Layer 4 of a small transformer language model trained on English Wikipedia (12 layers, counted from 0, width 64).
In attention head 0, each number of a token's query or key is one row of weights dot the token's vector x plus its bias. A token spreads its attention over itself and the tokens before it by the softmax of 0.177 times query dot key.
The model reads these tokens: "er " "of " "Sav" "it" "ri " "Dev" "i " "H" "osp" "ital" ", " "the " "famous " "Dr" ". " "An" "and " "Mal" "hot" "ra" ". " "J" "ay" "a" "'" "s " "dec" "e" "ased " "hus" "band " "Dr"

Query weights of the head. A number n stands for (n - 500) times 0.00089.
q0 (bias 0.038): 451 694 548 641 499 333 697 562 416 611 604 484 572 420 562 487 514 471 553 424 653 585 450 503 249 493 541 583 512 655 493 500 392 728 355 544 389 408 445 546 439 637 529 563 513 606 471 352 618 554 439 529 538 417 369 577 338 517 443 672 628 631 431 555
q1 (bias -0.066): 420 444 607 389 412 424 511 522 708 355 343 420 458 536 385 458 609 412 466 455 435 417 603 552 703 335 549 645 437 449 617 550 502 464 699 402 486 355 342 643 562 592 342 537 578 374 419 369 677 412 548 515 591 529 259 604 531 400 473 519 460 403 456 580
q2 (bias 0.047): 424 515 550 612 481 471 599 598 452 501 333 541 310 339 394 628 506 560 453 498 730 570 604 492 426 481 467 463 586 627 483 448 463 562 452 492 402 545 547 209 528 490 360 455 564 522 657 717 689 502 471 617 285 548 515 557 443 447 516 445 524 506 395 452
q3 (bias 0.014): 457 461 303 441 541 489 470 524 317 379 560 833 584 507 658 522 402 675 522 496 356 590 563 547 493 584 570 557 536 327 641 500 528 750 428 608 490 305 630 403 459 423 492 420 635 501 572 559 484 454 471 250 457 438 430 529 452 466 322 535 605 630 628 513
q4 (bias -0.113): 270 306 682 601 483 601 478 365 421 529 452 435 273 777 701 502 388 443 449 278 408 462 749 712 718 456 405 646 162 464 680 436 646 783 647 567 470 207 374 546 607 487 472 529 615 314 651 329 764 646 235 424 703 376 331 603 712 388 341 308 549 489 472 712
q5 (bias -0.051): 412 685 680 717 426 432 706 393 393 526 592 567 632 624 530 364 533 571 501 410 404 603 627 581 693 307 605 462 489 377 476 406 465 621 436 384 405 408 570 527 537 555 400 416 672 556 467 273 549 463 399 410 586 489 547 539 401 386 374 272 256 446 557 488
q6 (bias -0.139): 557 439 781 530 319 521 313 347 655 536 565 371 458 617 579 164 454 536 375 275 460 358 722 464 708 501 506 754 378 382 553 453 490 547 533 524 571 786 323 683 648 478 302 399 507 445 312 516 616 441 513 306 714 526 530 612 397 352 568 639 423 510 668 589
q7 (bias -0.154): 530 580 819 530 351 457 511 122 636 616 472 223 171 808 546 189 352 369 363 235 538 510 889 401 537 612 821 543 395 577 510 576 542 646 552 717 600 744 449 612 651 579 257 410 778 265 181 379 697 639 339 457 419 439 311 461 462 207 645 403 139 577 672 762
q8 (bias 0.030): 562 776 550 557 608 415 728 515 458 519 500 477 477 418 556 495 458 309 484 422 666 545 431 514 364 542 530 238 527 722 429 475 347 335 463 510 554 578 666 508 483 531 543 349 476 373 425 495 376 603 460 474 575 479 545 420 494 604 441 569 632 433 495 496
q9 (bias -0.112): 497 503 688 483 461 499 636 487 606 645 446 378 344 542 542 567 641 472 373 338 475 324 431 343 624 552 481 715 488 499 633 460 622 573 679 491 613 591 286 547 589 427 558 476 498 376 371 475 474 495 426 565 447 569 488 785 487 472 539 317 509 495 492 645
q10 (bias -0.042): 387 446 471 669 608 462 674 452 601 473 472 726 484 576 442 459 568 384 488 545 398 654 537 502 380 558 575 452 585 578 605 454 356 572 502 518 294 646 585 460 491 662 378 417 626 410 535 361 439 500 506 425 580 510 258 549 310 454 634 517 465 467 478 561
q11 (bias 0.095): 481 582 416 595 764 519 643 493 324 394 526 628 501 320 394 607 432 470 705 539 311 504 419 745 364 448 462 277 651 651 384 561 549 328 332 411 335 379 714 464 515 492 487 573 499 564 649 399 530 510 694 393 489 333 311 375 601 718 442 662 673 539 323 430
q12 (bias -0.073): 377 546 462 384 578 456 773 561 311 510 486 515 362 511 663 315 493 457 408 563 335 479 550 793 605 403 431 465 502 476 342 387 621 757 449 494 422 556 418 404 611 625 279 430 541 501 423 228 589 381 190 669 692 704 161 510 556 309 612 316 719 501 302 682
q13 (bias 0.002): 662 565 440 640 513 283 572 554 555 388 338 589 525 377 452 604 319 357 510 661 608 601 336 463 505 589 614 450 653 484 351 455 387 481 411 380 302 399 240 521 511 298 639 491 571 574 420 798 320 694 603 437 524 508 497 517 593 592 367 448 640 653 589 647
q14 (bias 0.105): 562 427 423 511 549 594 289 586 403 434 713 460 569 423 315 631 470 445 663 501 636 701 456 575 443 454 433 667 548 379 493 429 500 374 545 445 546 491 532 331 311 372 624 566 374 566 635 665 427 552 507 398 594 451 623 304 490 719 344 655 609 488 424 345
q15 (bias -0.091): 401 735 367 460 363 560 342 375 637 456 651 637 241 559 488 465 461 633 401 425 570 508 516 468 653 512 689 577 480 291 405 556 427 744 607 461 568 538 570 366 563 453 445 649 521 577 224 628 614 313 447 471 646 433 401 393 555 481 540 321 416 634 563 481
q16 (bias -0.108): 437 478 758 883 340 383 606 342 679 496 390 619 285 827 635 303 560 497 374 366 473 573 728 465 847 446 543 533 345 434 538 574 450 662 630 593 387 356 392 693 554 701 345 363 614 360 491 486 865 547 454 327 750 208 404 537 644 293 397 175 257 176 561 563
q17 (bias 0.114): 618 494 391 442 542 503 580 571 300 451 629 687 514 337 358 656 616 593 634 577 508 531 579 636 577 320 439 345 517 386 498 391 681 374 374 429 575 338 568 452 459 533 506 474 389 620 698 535 553 538 324 546 618 482 464 356 477 624 528 505 541 346 533 286
q18 (bias 0.001): 542 407 638 564 373 433 564 502 597 377 524 563 365 445 470 595 554 475 569 487 501 432 499 492 645 597 551 548 432 454 547 506 511 437 581 613 411 253 326 493 480 386 624 556 380 544 541 464 431 545 584 306 267 391 566 539 563 580 511 695 550 552 626 551
q19 (bias -0.117): 414 764 760 490 506 518 687 382 492 640 457 447 343 731 762 302 487 555 329 285 428 294 712 503 655 484 749 342 529 209 362 477 350 653 646 692 357 488 705 539 743 742 528 201 646 378 120 247 681 372 603 583 475 415 363 586 452 432 716 292 398 564 610 820
q20 (bias 0.024): 561 412 460 623 454 337 692 503 483 297 419 425 728 356 381 470 318 490 647 581 543 389 374 312 258 630 597 650 633 650 506 463 325 216 462 392 319 521 473 540 404 346 636 452 455 560 461 658 390 645 765 391 409 539 683 494 398 651 314 675 478 572 540 621
q21 (bias -0.091): 592 666 537 486 360 446 492 545 613 546 490 390 508 464 696 491 374 262 318 481 529 520 466 356 439 548 632 650 556 588 499 492 368 581 525 427 505 627 386 616 672 358 488 470 502 376 403 708 473 474 279 592 373 596 472 596 483 423 632 515 470 705 561 600
q22 (bias 0.106): 731 515 306 474 587 371 249 606 532 342 519 598 644 282 443 622 346 411 645 580 508 690 358 388 348 636 409 348 769 383 543 506 297 205 330 516 415 415 773 458 463 255 692 568 394 600 591 909 374 507 623 297 558 490 645 422 552 773 542 778 522 746 337 350
q23 (bias 0.073): 570 541 224 435 624 554 507 533 372 544 376 604 541 550 517 634 468 672 467 616 368 654 468 448 385 601 525 291 740 500 432 583 419 494 390 518 495 851 604 524 450 725 328 490 463 645 473 313 500 494 620 525 374 413 541 362 460 504 461 617 295 543 509 307
q24 (bias -0.199): 271 491 903 632 283 672 669 262 709 648 412 493 255 611 495 328 446 647 394 159 566 214 747 498 825 563 684 464 143 361 648 441 461 647 603 593 604 330 559 550 523 333 450 208 640 345 541 352 631 386 441 328 568 448 298 640 591 362 501 345 479 329 774 973
q25 (bias 0.034): 338 283 629 700 477 493 631 395 466 505 500 692 549 459 528 368 496 533 561 445 584 459 507 466 361 388 537 524 526 700 554 384 373 500 437 596 429 398 547 438 481 399 362 540 452 429 612 617 480 487 525 575 594 368 555 361 368 623 516 734 516 476 546 425
q26 (bias -0.046): 370 450 748 634 629 718 489 380 730 666 488 413 221 578 481 409 662 544 599 318 647 432 600 327 633 293 350 491 169 513 574 657 508 443 637 575 435 461 435 398 445 427 462 544 569 503 355 577 747 409 530 445 457 339 523 544 500 214 559 453 410 308 588 721
q27 (bias 0.021): 385 262 167 389 551 587 438 671 404 285 542 535 688 500 485 537 535 440 510 540 419 553 506 556 608 684 380 480 619 586 439 539 546 495 587 557 545 296 382 501 442 416 579 488 556 453 606 494 380 570 396 529 551 578 697 446 408 630 454 493 537 393 421 342
q28 (bias -0.047): 428 605 564 532 401 564 591 483 617 491 392 412 493 562 537 443 483 488 389 432 479 477 437 533 522 509 640 648 466 475 649 389 477 697 530 430 560 338 327 468 652 563 623 436 499 342 505 662 481 515 529 412 500 561 368 486 586 416 707 455 535 458 479 487
q29 (bias 0.186): 864 530 163 386 785 245 451 919 403 343 626 430 817 401 373 620 543 438 713 736 404 511 419 541 279 449 452 469 932 646 490 390 488 400 421 398 558 404 515 621 448 555 640 836 346 509 525 663 124 614 445 448 325 362 710 294 299 928 450 769 701 675 388 224
q30 (bias -0.100): 476 413 393 538 191 736 367 536 484 556 537 551 521 632 650 372 453 592 343 539 482 481 413 413 521 595 439 476 517 248 494 553 481 834 510 450 602 673 522 547 365 404 464 612 504 619 344 472 486 284 537 480 727 613 541 684 436 301 471 268 305 858 618 484
q31 (bias -0.088): 169 414 593 621 456 613 458 406 325 594 342 522 618 675 493 286 404 482 462 434 493 434 534 559 683 562 527 512 494 265 446 361 458 638 447 514 603 455 668 564 346 639 301 460 605 468 449 167 462 459 517 516 556 539 491 628 574 329 537 400 422 563 663 688

Key weights of the head. A number n stands for (n - 500) times 0.00092.
k0 (bias 0.042): 377 575 447 646 573 438 641 511 524 252 284 498 629 527 460 401 380 363 490 395 639 469 451 513 626 704 630 564 599 454 520 468 319 425 543 490 549 441 561 435 602 495 405 257 613 516 476 734 344 547 633 489 596 535 577 337 427 620 377 459 364 429 800 538
k1 (bias -0.390): 390 504 646 472 460 881 670 489 332 784 444 332 465 534 494 469 630 504 632 507 453 441 431 671 519 397 402 435 290 297 374 284 866 585 474 402 542 559 539 278 473 518 547 550 301 699 644 469 418 425 448 519 401 482 271 502 554 611 450 529 681 540 443 476
k2 (bias 0.230): 515 738 408 528 338 525 399 442 616 527 469 439 426 501 630 455 445 325 439 417 521 647 443 394 596 731 518 676 401 556 453 430 360 518 485 594 462 445 672 559 488 717 582 408 506 341 248 521 489 508 613 387 632 488 540 346 414 663 505 622 404 309 774 451
k3 (bias -0.021): 760 549 479 337 468 522 355 568 624 380 388 266 507 621 500 484 492 586 468 715 646 369 474 511 497 455 646 546 560 561 459 541 484 553 413 625 409 880 285 737 556 583 548 473 372 523 386 372 526 433 376 573 448 504 491 303 434 452 566 456 332 624 470 516
k4 (bias -0.335): 469 578 669 312 604 793 669 454 407 730 658 347 618 318 308 448 632 529 621 570 601 400 548 715 503 256 77 403 436 309 529 346 872 523 436 464 529 408 579 421 503 578 354 377 293 695 571 276 412 243 438 570 561 678 141 684 728 446 572 395 715 478 502 231
k5 (bias -0.362): 544 555 664 396 582 632 387 400 490 677 364 286 395 591 550 393 604 538 538 448 602 386 674 634 371 556 413 413 473 498 530 435 646 397 449 425 617 590 470 550 492 455 342 394 184 679 497 450 527 318 478 647 549 407 365 609 617 426 494 580 806 661 528 552
k6 (bias -0.454): 330 553 617 447 606 790 682 470 376 789 504 371 570 502 499 443 787 489 590 485 538 384 454 835 524 276 245 507 342 421 517 305 781 560 424 328 537 409 644 330 454 504 464 526 389 677 625 408 539 384 325 524 546 536 57 619 793 464 552 391 792 614 502 537
k7 (bias -0.425): 425 409 768 431 542 792 458 482 353 895 741 420 523 476 516 492 674 647 566 591 479 198 561 801 412 225 66 353 207 253 592 325 764 651 470 307 571 516 590 420 523 389 447 460 212 882 640 398 659 137 324 611 527 579 203 765 752 494 493 509 685 492 386 568
k8 (bias 0.301): 421 496 424 659 588 443 514 368 623 341 370 704 470 404 463 385 429 430 299 358 404 680 700 347 566 498 372 592 490 574 581 507 369 450 558 562 493 420 653 490 553 370 545 369 723 254 441 552 611 504 544 578 446 598 801 560 445 317 575 483 381 559 553 447
k9 (bias -0.430): 406 502 532 329 325 650 548 636 263 587 567 332 608 659 419 484 425 474 608 545 435 547 369 775 569 466 440 469 448 244 605 219 836 477 385 377 470 420 448 430 470 505 523 580 271 894 597 545 320 308 534 489 675 587 148 518 634 597 428 548 862 512 476 465
k10 (bias -0.209): 565 467 710 365 544 583 459 455 459 589 576 250 614 696 488 409 452 580 423 400 629 207 536 570 470 438 384 584 415 312 551 364 545 529 545 446 594 438 455 452 584 410 669 636 449 662 336 380 452 465 493 695 378 507 446 701 511 547 285 433 585 508 523 494
k11 (bias 0.287): 641 346 255 441 318 317 440 669 597 397 250 623 601 714 510 605 331 502 409 597 616 778 400 278 536 791 969 430 609 480 451 538 254 447 582 655 453 583 296 444 356 604 588 534 513 417 247 485 382 652 488 456 388 418 844 310 400 504 596 333 303 443 769 412
k12 (bias -0.401): 604 642 464 494 532 721 360 573 317 603 471 344 645 647 434 406 561 616 657 445 568 420 441 788 539 329 348 433 512 235 581 295 768 551 390 296 603 432 477 527 451 671 378 558 247 874 475 452 420 287 565 507 625 324 297 558 626 518 500 479 618 538 634 353
k13 (bias 0.197): 550 609 413 589 559 362 376 453 641 231 516 596 714 590 720 565 476 390 300 451 399 497 440 239 509 612 693 578 571 812 632 599 361 240 588 623 493 544 661 539 612 462 579 537 609 308 527 542 479 591 527 431 340 440 741 603 321 528 590 557 329 530 506 549
k14 (bias 0.464): 593 482 364 670 641 169 541 337 599 247 407 705 367 192 695 632 511 476 466 485 401 623 488 226 487 461 651 521 547 689 387 612 225 467 500 631 390 445 682 598 548 468 508 518 844 29 473 756 564 708 540 445 452 560 776 477 321 414 645 511 258 463 543 440
k15 (bias -0.318): 444 538 510 455 431 722 644 399 473 841 579 219 632 466 553 468 692 469 556 570 525 390 561 750 450 383 147 548 292 677 704 384 583 506 402 330 486 592 496 440 464 550 355 487 490 722 769 350 566 331 362 509 565 527 307 672 513 457 554 539 638 558 395 442
k16 (bias -0.428): 354 621 769 240 513 846 410 472 391 860 728 271 482 446 493 503 720 526 543 393 543 321 580 792 400 219 218 326 293 463 572 353 781 553 461 396 622 491 611 395 514 384 414 453 325 714 755 293 613 260 269 705 591 636 206 646 612 528 538 575 763 651 380 492
k17 (bias 0.455): 572 406 265 541 559 236 336 586 596 394 432 660 387 484 511 493 372 550 577 519 356 581 545 253 402 575 695 535 615 685 301 702 244 409 584 628 375 547 602 558 518 635 458 481 693 218 426 555 633 688 597 477 501 494 781 386 464 425 588 528 274 570 593 460
k18 (bias -0.170): 422 313 269 300 403 559 274 582 480 652 542 379 484 533 629 707 502 541 560 616 495 536 318 548 510 543 812 395 507 553 535 404 706 439 390 455 515 606 405 327 504 327 441 789 463 625 643 509 472 287 488 542 550 521 428 723 553 689 555 58 566 626 313 637
k19 (bias -0.373): 455 500 625 552 505 781 469 421 531 794 660 365 545 390 449 303 578 537 578 598 489 435 626 777 465 328 127 472 283 497 760 291 807 595 383 266 714 529 527 325 521 384 415 501 170 805 732 452 607 224 314 494 627 533 168 685 660 410 464 512 576 608 477 448
k20 (bias 0.047): 547 424 459 616 438 284 357 625 692 305 375 529 575 679 643 707 314 417 324 464 546 556 487 160 526 917 807 588 682 615 366 555 237 463 629 531 527 616 257 530 464 337 648 515 577 321 386 587 333 682 525 429 398 319 686 514 370 659 585 451 456 541 668 647
k21 (bias -0.382): 569 511 505 453 316 713 548 645 300 595 534 280 614 722 364 458 658 594 495 585 513 425 323 792 440 653 369 601 611 257 476 230 781 464 404 270 592 478 385 437 354 415 663 560 251 837 516 573 260 416 602 441 551 422 328 682 600 626 502 377 692 486 391 773
k22 (bias 0.461): 700 471 253 549 448 273 495 566 622 242 303 747 395 454 721 552 401 450 300 505 482 545 555 201 461 631 826 578 577 728 474 657 243 421 563 624 433 646 450 496 430 448 677 439 806 203 280 552 600 770 522 521 372 523 847 306 268 435 514 516 339 501 584 495
k23 (bias 0.391): 573 542 431 469 382 340 394 574 750 360 498 521 454 527 435 422 493 460 391 551 634 408 579 352 362 635 761 467 498 608 546 745 199 322 621 631 413 500 366 535 474 603 590 645 682 312 459 569 586 621 441 653 297 430 730 375 286 355 446 435 365 349 541 591
k24 (bias -0.422): 325 564 743 480 535 755 550 473 371 795 545 264 652 518 459 386 473 328 598 576 551 630 457 798 598 345 89 595 320 424 600 295 783 659 452 324 525 557 529 381 547 495 400 373 188 791 538 326 462 274 452 590 606 570 151 702 729 524 474 532 751 665 436 273
k25 (bias 0.150): 534 431 477 602 750 386 432 602 586 474 417 406 516 564 521 521 285 367 410 375 603 657 447 382 570 671 590 567 540 422 379 576 402 473 639 496 555 535 424 533 396 363 603 474 618 547 173 569 510 669 782 423 369 661 553 435 454 579 448 513 446 542 598 593
k26 (bias -0.178): 278 545 774 355 528 681 755 403 238 792 607 535 316 430 453 370 561 471 499 485 737 596 692 755 571 359 280 536 460 290 591 425 612 655 353 451 580 501 573 526 536 576 565 456 293 546 641 343 514 297 460 503 710 709 208 625 697 477 452 514 684 530 405 395
k27 (bias 0.193): 673 299 434 459 340 197 371 559 718 364 341 650 464 583 564 658 562 715 422 442 378 352 449 185 396 463 663 464 704 471 302 517 515 513 496 616 367 580 366 687 396 378 559 703 718 451 511 535 475 526 537 364 451 421 612 329 467 599 552 483 498 487 350 549
k28 (bias -0.398): 422 480 659 491 466 703 424 531 357 740 713 283 506 441 533 472 558 524 584 445 394 386 481 811 603 233 280 370 306 453 368 394 763 561 444 443 501 315 570 412 542 428 171 634 457 762 732 295 461 403 323 513 601 496 362 871 807 691 499 404 554 481 506 453
k29 (bias 0.478): 632 373 384 649 379 185 458 433 613 218 395 623 404 560 526 559 416 602 351 404 515 602 382 26 554 730 888 585 666 623 274 622 204 317 643 626 404 554 496 620 467 419 602 459 738 174 371 699 623 832 647 517 314 527 814 281 358 444 516 548 143 330 562 551
k30 (bias -0.363): 564 544 467 251 476 658 446 433 425 656 511 282 581 571 500 546 582 477 654 695 528 311 607 767 548 421 485 593 439 489 598 377 601 395 431 328 517 514 370 590 410 496 319 505 326 863 577 361 369 337 397 479 558 352 134 643 513 533 421 604 761 604 351 617
k31 (bias -0.346): 432 514 678 512 587 766 434 465 424 740 636 434 465 352 569 417 628 598 644 558 492 392 614 817 575 159 244 457 376 471 517 392 604 578 467 344 528 396 491 521 503 342 409 448 267 756 484 361 524 196 396 587 659 478 143 698 661 488 456 511 660 620 374 379

The vector x that enters this layer's attention at each token. A number n stands for (n - 500) times 0.0093.
0 "er ": 415 556 534 506 501 736 441 501 422 677 482 457 481 531 475 464 599 576 905 583 519 516 535 614 578 460 391 427 453 508 531 395 569 500 447 369 546 441 538 531 416 518 430 461 410 624 469 483 416 303 440 491 572 540 255 560 566 478 502 486 524 544 439 368
1 "of ": 425 470 527 453 535 669 507 525 389 630 497 439 514 595 546 440 508 452 885 515 465 454 461 635 491 463 295 552 440 439 652 358 606 523 426 482 494 451 585 465 493 561 457 483 431 633 559 499 483 294 456 490 594 469 352 513 507 543 528 460 630 565 457 280
2 "Sav": 414 480 494 387 439 740 495 570 410 601 524 439 517 385 439 471 484 548 708 744 531 509 405 652 460 422 364 477 430 476 523 379 647 502 403 373 555 492 482 496 387 475 561 442 390 730 530 456 430 415 483 485 659 563 384 656 524 692 423 555 550 560 467 393
3 "it": 488 517 522 361 484 694 511 690 409 597 477 464 531 529 529 443 474 541 679 731 319 492 413 707 536 430 339 561 444 498 534 347 712 488 400 349 426 567 524 425 538 511 483 512 307 710 498 464 437 473 510 533 579 442 402 575 596 537 450 450 512 555 352 366
4 "ri ": 477 486 452 514 469 648 512 543 463 617 527 389 494 581 397 456 487 524 894 589 499 424 454 587 567 523 334 417 494 486 515 415 717 537 509 471 546 484 534 471 402 555 487 569 362 687 564 472 476 384 444 443 514 413 297 648 532 550 454 477 483 538 466 302
5 "Dev": 468 475 495 464 443 638 516 536 501 562 600 463 516 341 331 502 508 543 674 747 652 488 427 676 518 434 421 460 495 404 509 403 597 462 290 362 519 487 469 616 437 480 533 530 360 727 611 409 423 484 377 539 486 520 342 662 550 586 472 535 587 524 484 353
6 "i ": 472 482 471 535 477 670 482 484 481 590 518 442 508 537 424 456 539 570 937 600 473 441 485 578 563 528 389 439 439 496 546 468 709 491 535 460 546 501 482 475 478 503 455 581 354 670 537 420 474 403 473 484 525 389 275 561 505 527 447 483 504 500 465 271
7 "H": 436 436 490 504 526 650 508 454 449 550 519 402 518 439 395 602 516 469 760 801 641 479 416 566 437 490 378 430 419 444 533 481 686 542 482 395 545 430 491 453 441 556 500 476 443 700 549 427 454 321 463 494 556 577 420 625 497 621 426 504 571 501 506 305
8 "osp": 532 487 515 401 473 651 409 586 510 536 524 351 464 385 400 443 606 546 700 637 513 386 374 738 442 446 352 389 620 425 488 413 605 471 320 364 517 518 582 593 381 455 539 394 439 726 656 515 504 545 562 511 519 548 344 608 449 500 588 514 530 579 542 402
9 "ital": 507 569 500 428 516 662 507 508 446 526 548 490 547 438 490 400 606 603 749 717 339 502 445 599 513 449 470 500 468 363 411 338 595 473 384 321 490 518 441 506 442 485 563 548 310 694 687 502 554 443 636 554 451 460 391 514 586 452 410 422 639 491 447 358
10 ", ": 427 435 436 440 521 617 480 494 419 598 553 491 500 514 510 478 568 473 977 589 463 432 517 651 540 468 432 471 411 455 491 516 622 544 405 466 494 577 494 520 465 538 465 538 404 639 584 393 531 425 525 505 496 451 335 475 481 463 477 460 599 445 508 296
11 "the ": 444 449 552 515 522 589 463 545 450 546 571 503 544 538 402 476 472 515 910 555 549 441 433 568 471 453 298 434 614 422 579 446 671 556 511 500 536 530 478 456 471 476 546 500 368 603 547 426 486 378 516 565 494 572 325 446 507 502 494 457 545 545 487 205
12 "famous ": 467 441 417 463 553 587 424 545 412 588 481 441 548 535 379 431 498 524 949 546 434 460 505 584 464 493 390 421 500 460 588 498 637 551 476 438 644 468 493 561 405 453 426 469 424 654 629 439 491 476 557 542 581 503 319 560 528 528 480 472 518 524 450 317
13 "Dr": 483 456 532 447 520 637 610 508 466 512 462 433 587 401 405 541 532 520 768 717 516 543 488 486 441 464 429 442 296 435 564 354 581 497 335 347 407 490 487 525 467 477 490 577 438 712 566 516 433 375 461 577 593 571 431 445 619 654 440 546 439 600 425 364
14 ". ": 447 546 463 366 481 690 517 433 461 620 434 467 520 449 516 467 533 573 945 556 457 503 501 649 467 442 469 401 416 515 479 392 737 489 468 478 490 510 513 525 523 525 464 517 477 567 598 474 465 462 530 509 384 452 395 509 441 525 493 550 564 525 459 256
15 "An": 465 468 425 441 541 632 574 517 438 617 639 487 498 458 559 411 495 394 824 790 520 469 451 636 433 471 317 531 423 436 513 423 445 395 392 429 382 531 493 416 418 497 468 546 405 711 560 501 460 535 522 498 546 501 443 501 656 544 408 504 519 529 487 436
16 "and ": 409 451 494 374 467 565 557 521 445 564 569 496 543 564 579 501 414 496 874 529 520 509 441 656 431 435 393 521 538 506 616 389 638 474 472 565 494 471 454 554 465 515 490 517 419 623 538 445 541 489 478 503 494 501 373 485 472 490 523 448 642 532 440 140
17 "Mal": 410 521 453 497 534 666 596 543 502 570 566 489 502 465 448 477 511 484 738 804 502 601 451 597 455 426 419 496 479 421 474 465 464 433 315 390 598 557 368 449 389 456 563 590 359 656 600 458 373 564 461 499 519 497 383 569 559 553 440 523 556 527 459 306
18 "hot": 530 565 448 462 524 563 491 779 415 564 603 529 534 453 382 386 461 489 727 717 457 419 470 467 492 553 378 490 516 447 489 368 603 528 349 343 436 493 582 514 392 531 514 496 301 684 613 456 440 474 403 486 577 349 493 593 480 589 593 531 584 486 496 361
19 "ra": 591 533 427 540 644 623 508 533 356 545 587 516 617 413 448 504 514 421 679 767 428 438 408 558 530 533 442 409 450 427 446 471 572 521 319 304 455 474 467 573 446 521 520 572 397 657 584 528 480 417 411 471 461 383 465 691 570 494 510 552 567 476 467 304
20 ". ": 439 539 472 355 493 653 520 437 465 617 433 455 542 457 514 468 524 572 937 579 458 485 502 615 457 459 489 379 434 529 467 400 707 491 483 501 495 527 509 528 531 512 466 532 499 573 610 476 467 488 521 529 367 431 429 482 425 502 509 540 558 509 463 226
21 "J": 388 483 512 494 532 644 533 456 511 489 524 439 504 419 430 528 460 510 811 811 546 573 420 547 394 480 472 414 364 442 477 435 582 484 354 413 490 476 482 537 544 491 567 545 469 658 572 461 428 447 499 537 599 541 418 505 462 651 436 506 567 504 440 292
22 "ay": 561 580 432 447 469 554 480 678 441 567 527 514 488 471 433 342 506 495 813 771 382 512 449 536 468 551 331 501 537 484 499 344 645 491 437 397 501 482 545 517 489 596 538 559 389 678 571 470 452 552 469 469 502 389 445 582 478 532 461 377 598 448 427 338
23 "a": 502 543 436 427 620 541 448 531 363 513 550 531 530 459 461 476 518 415 749 791 398 505 414 567 442 557 426 499 418 507 439 458 648 542 409 373 523 460 454 559 418 545 588 672 368 561 516 502 492 428 452 538 426 393 422 648 583 481 505 493 636 488 466 285
24 "'": 508 545 381 369 485 557 386 566 341 650 476 539 538 420 538 499 544 460 862 612 442 439 528 597 372 502 422 439 564 639 493 512 665 522 568 479 574 560 422 484 542 478 461 509 368 630 501 401 430 445 588 490 481 444 345 432 499 564 494 559 609 459 533 285
25 "s ": 442 476 494 505 481 561 517 567 385 548 487 517 557 504 509 553 519 477 952 544 503 424 471 524 503 484 404 397 562 510 585 439 611 510 528 507 545 511 482 477 442 482 515 512 372 641 526 408 503 486 514 526 500 494 414 438 515 488 565 468 488 505 458 155
26 "dec": 620 430 507 512 529 567 460 635 452 433 552 477 514 392 478 531 480 433 797 678 516 516 416 745 422 550 366 455 594 386 554 367 591 434 276 406 412 493 580 554 430 437 430 487 482 725 625 577 437 554 411 500 493 577 409 447 545 409 543 473 483 520 551 376
27 "e": 535 531 436 508 592 480 520 549 405 509 525 489 501 487 501 501 501 520 682 828 460 474 403 594 536 424 355 477 446 453 423 431 659 529 419 360 367 536 502 579 410 544 593 556 318 610 429 543 508 431 542 515 514 381 531 615 585 499 524 524 581 530 396 231
28 "ased ": 424 397 435 477 466 499 518 582 358 512 469 500 550 571 395 475 438 502 920 578 497 446 484 605 579 478 489 419 453 445 557 546 557 443 468 525 548 501 481 559 468 468 447 441 448 650 598 439 510 530 542 579 601 427 422 601 488 553 548 505 543 472 403 214
29 "hus": 590 525 459 420 375 627 444 622 444 651 498 609 594 382 409 454 446 506 823 604 498 408 463 634 511 440 364 442 675 477 393 395 610 463 426 487 464 515 536 559 405 532 502 519 466 656 615 516 418 545 444 381 540 355 505 575 412 500 508 515 535 565 475 320
30 "band ": 436 468 387 458 494 646 501 521 427 572 449 546 583 537 518 510 478 563 954 540 470 504 495 560 518 453 525 412 468 474 487 463 643 526 531 510 578 485 498 487 409 471 478 555 397 596 585 496 541 486 518 438 501 393 460 530 486 496 435 537 481 461 436 211
31 "Dr": 497 462 516 460 525 594 613 505 463 496 439 451 595 387 400 571 513 513 791 731 529 547 490 426 440 473 477 412 322 445 550 364 524 488 333 367 394 492 486 539 470 470 508 599 489 681 561 538 431 426 470 571 583 545 519 386 582 657 444 547 432 582 425 340

Token 14 ". ".
To which token does it give the most attention? 14 ". "

Token 17 "Mal".
Which two tokens does it look at most, in order? 16 "and ", 17 "Mal"

Token 13 "Dr".
To which token does it give the most attention? 13 "Dr"

Token 16 "and ".
To which token does it give the most attention? 16 "and "

Token 5 "Dev".
Which token does it look at most, and with what share of its attention? 4 "ri ", with about 50%

Token 31 "Dr".
To which token does it give the most attention? 31 "Dr"

Token 27 "e".
To which token does it give the most attention? 25 "s "

Token 11 "the ".
Which two tokens does it look at most, in order? 10 ", ", 11 "the "

Token 21 "J".
To which token does it give the most attention? 20 ". "

Token 28 "ased ".
To which token does it give the most attention? 28 "ased "

Token 7 "H".
Which token does it look at most, and with what share of its attention? 6 "i ", with about 50%

Token 6 "i ".
To which token does it give the most attention? 6 "i "

Token 29 "hus".
Which token does it look at most, and with what share of its attention? 28 "ased ", with about 50%

Token 26 "dec".
Which two tokens does it look at most, in order? 25 "s ", 26 "dec"

Token 9 "ital".
Which token does it look at most, and with what share of its attention? 9 "ital", with about 30%

Token 4 "ri ".
Which token does it look at most, and with what share of its attention? 4 "ri ", with about 40%

Token 18 "hot".
To which token does it give the most attention? 18 "hot"

Token 23 "a".
To which token does it give the most attention? 20 ". "

Token 25 "s ".
To which token does it give the most attention? 25 "s "

Token 30 "band ".
Which two tokens does it look at most, in order? 30 "band ", 28 "ased "

Token 10 ", ".
To which token does it give the most attention? 10 ", "

Token 15 "An".
To which token does it give the most attention? 14 ". "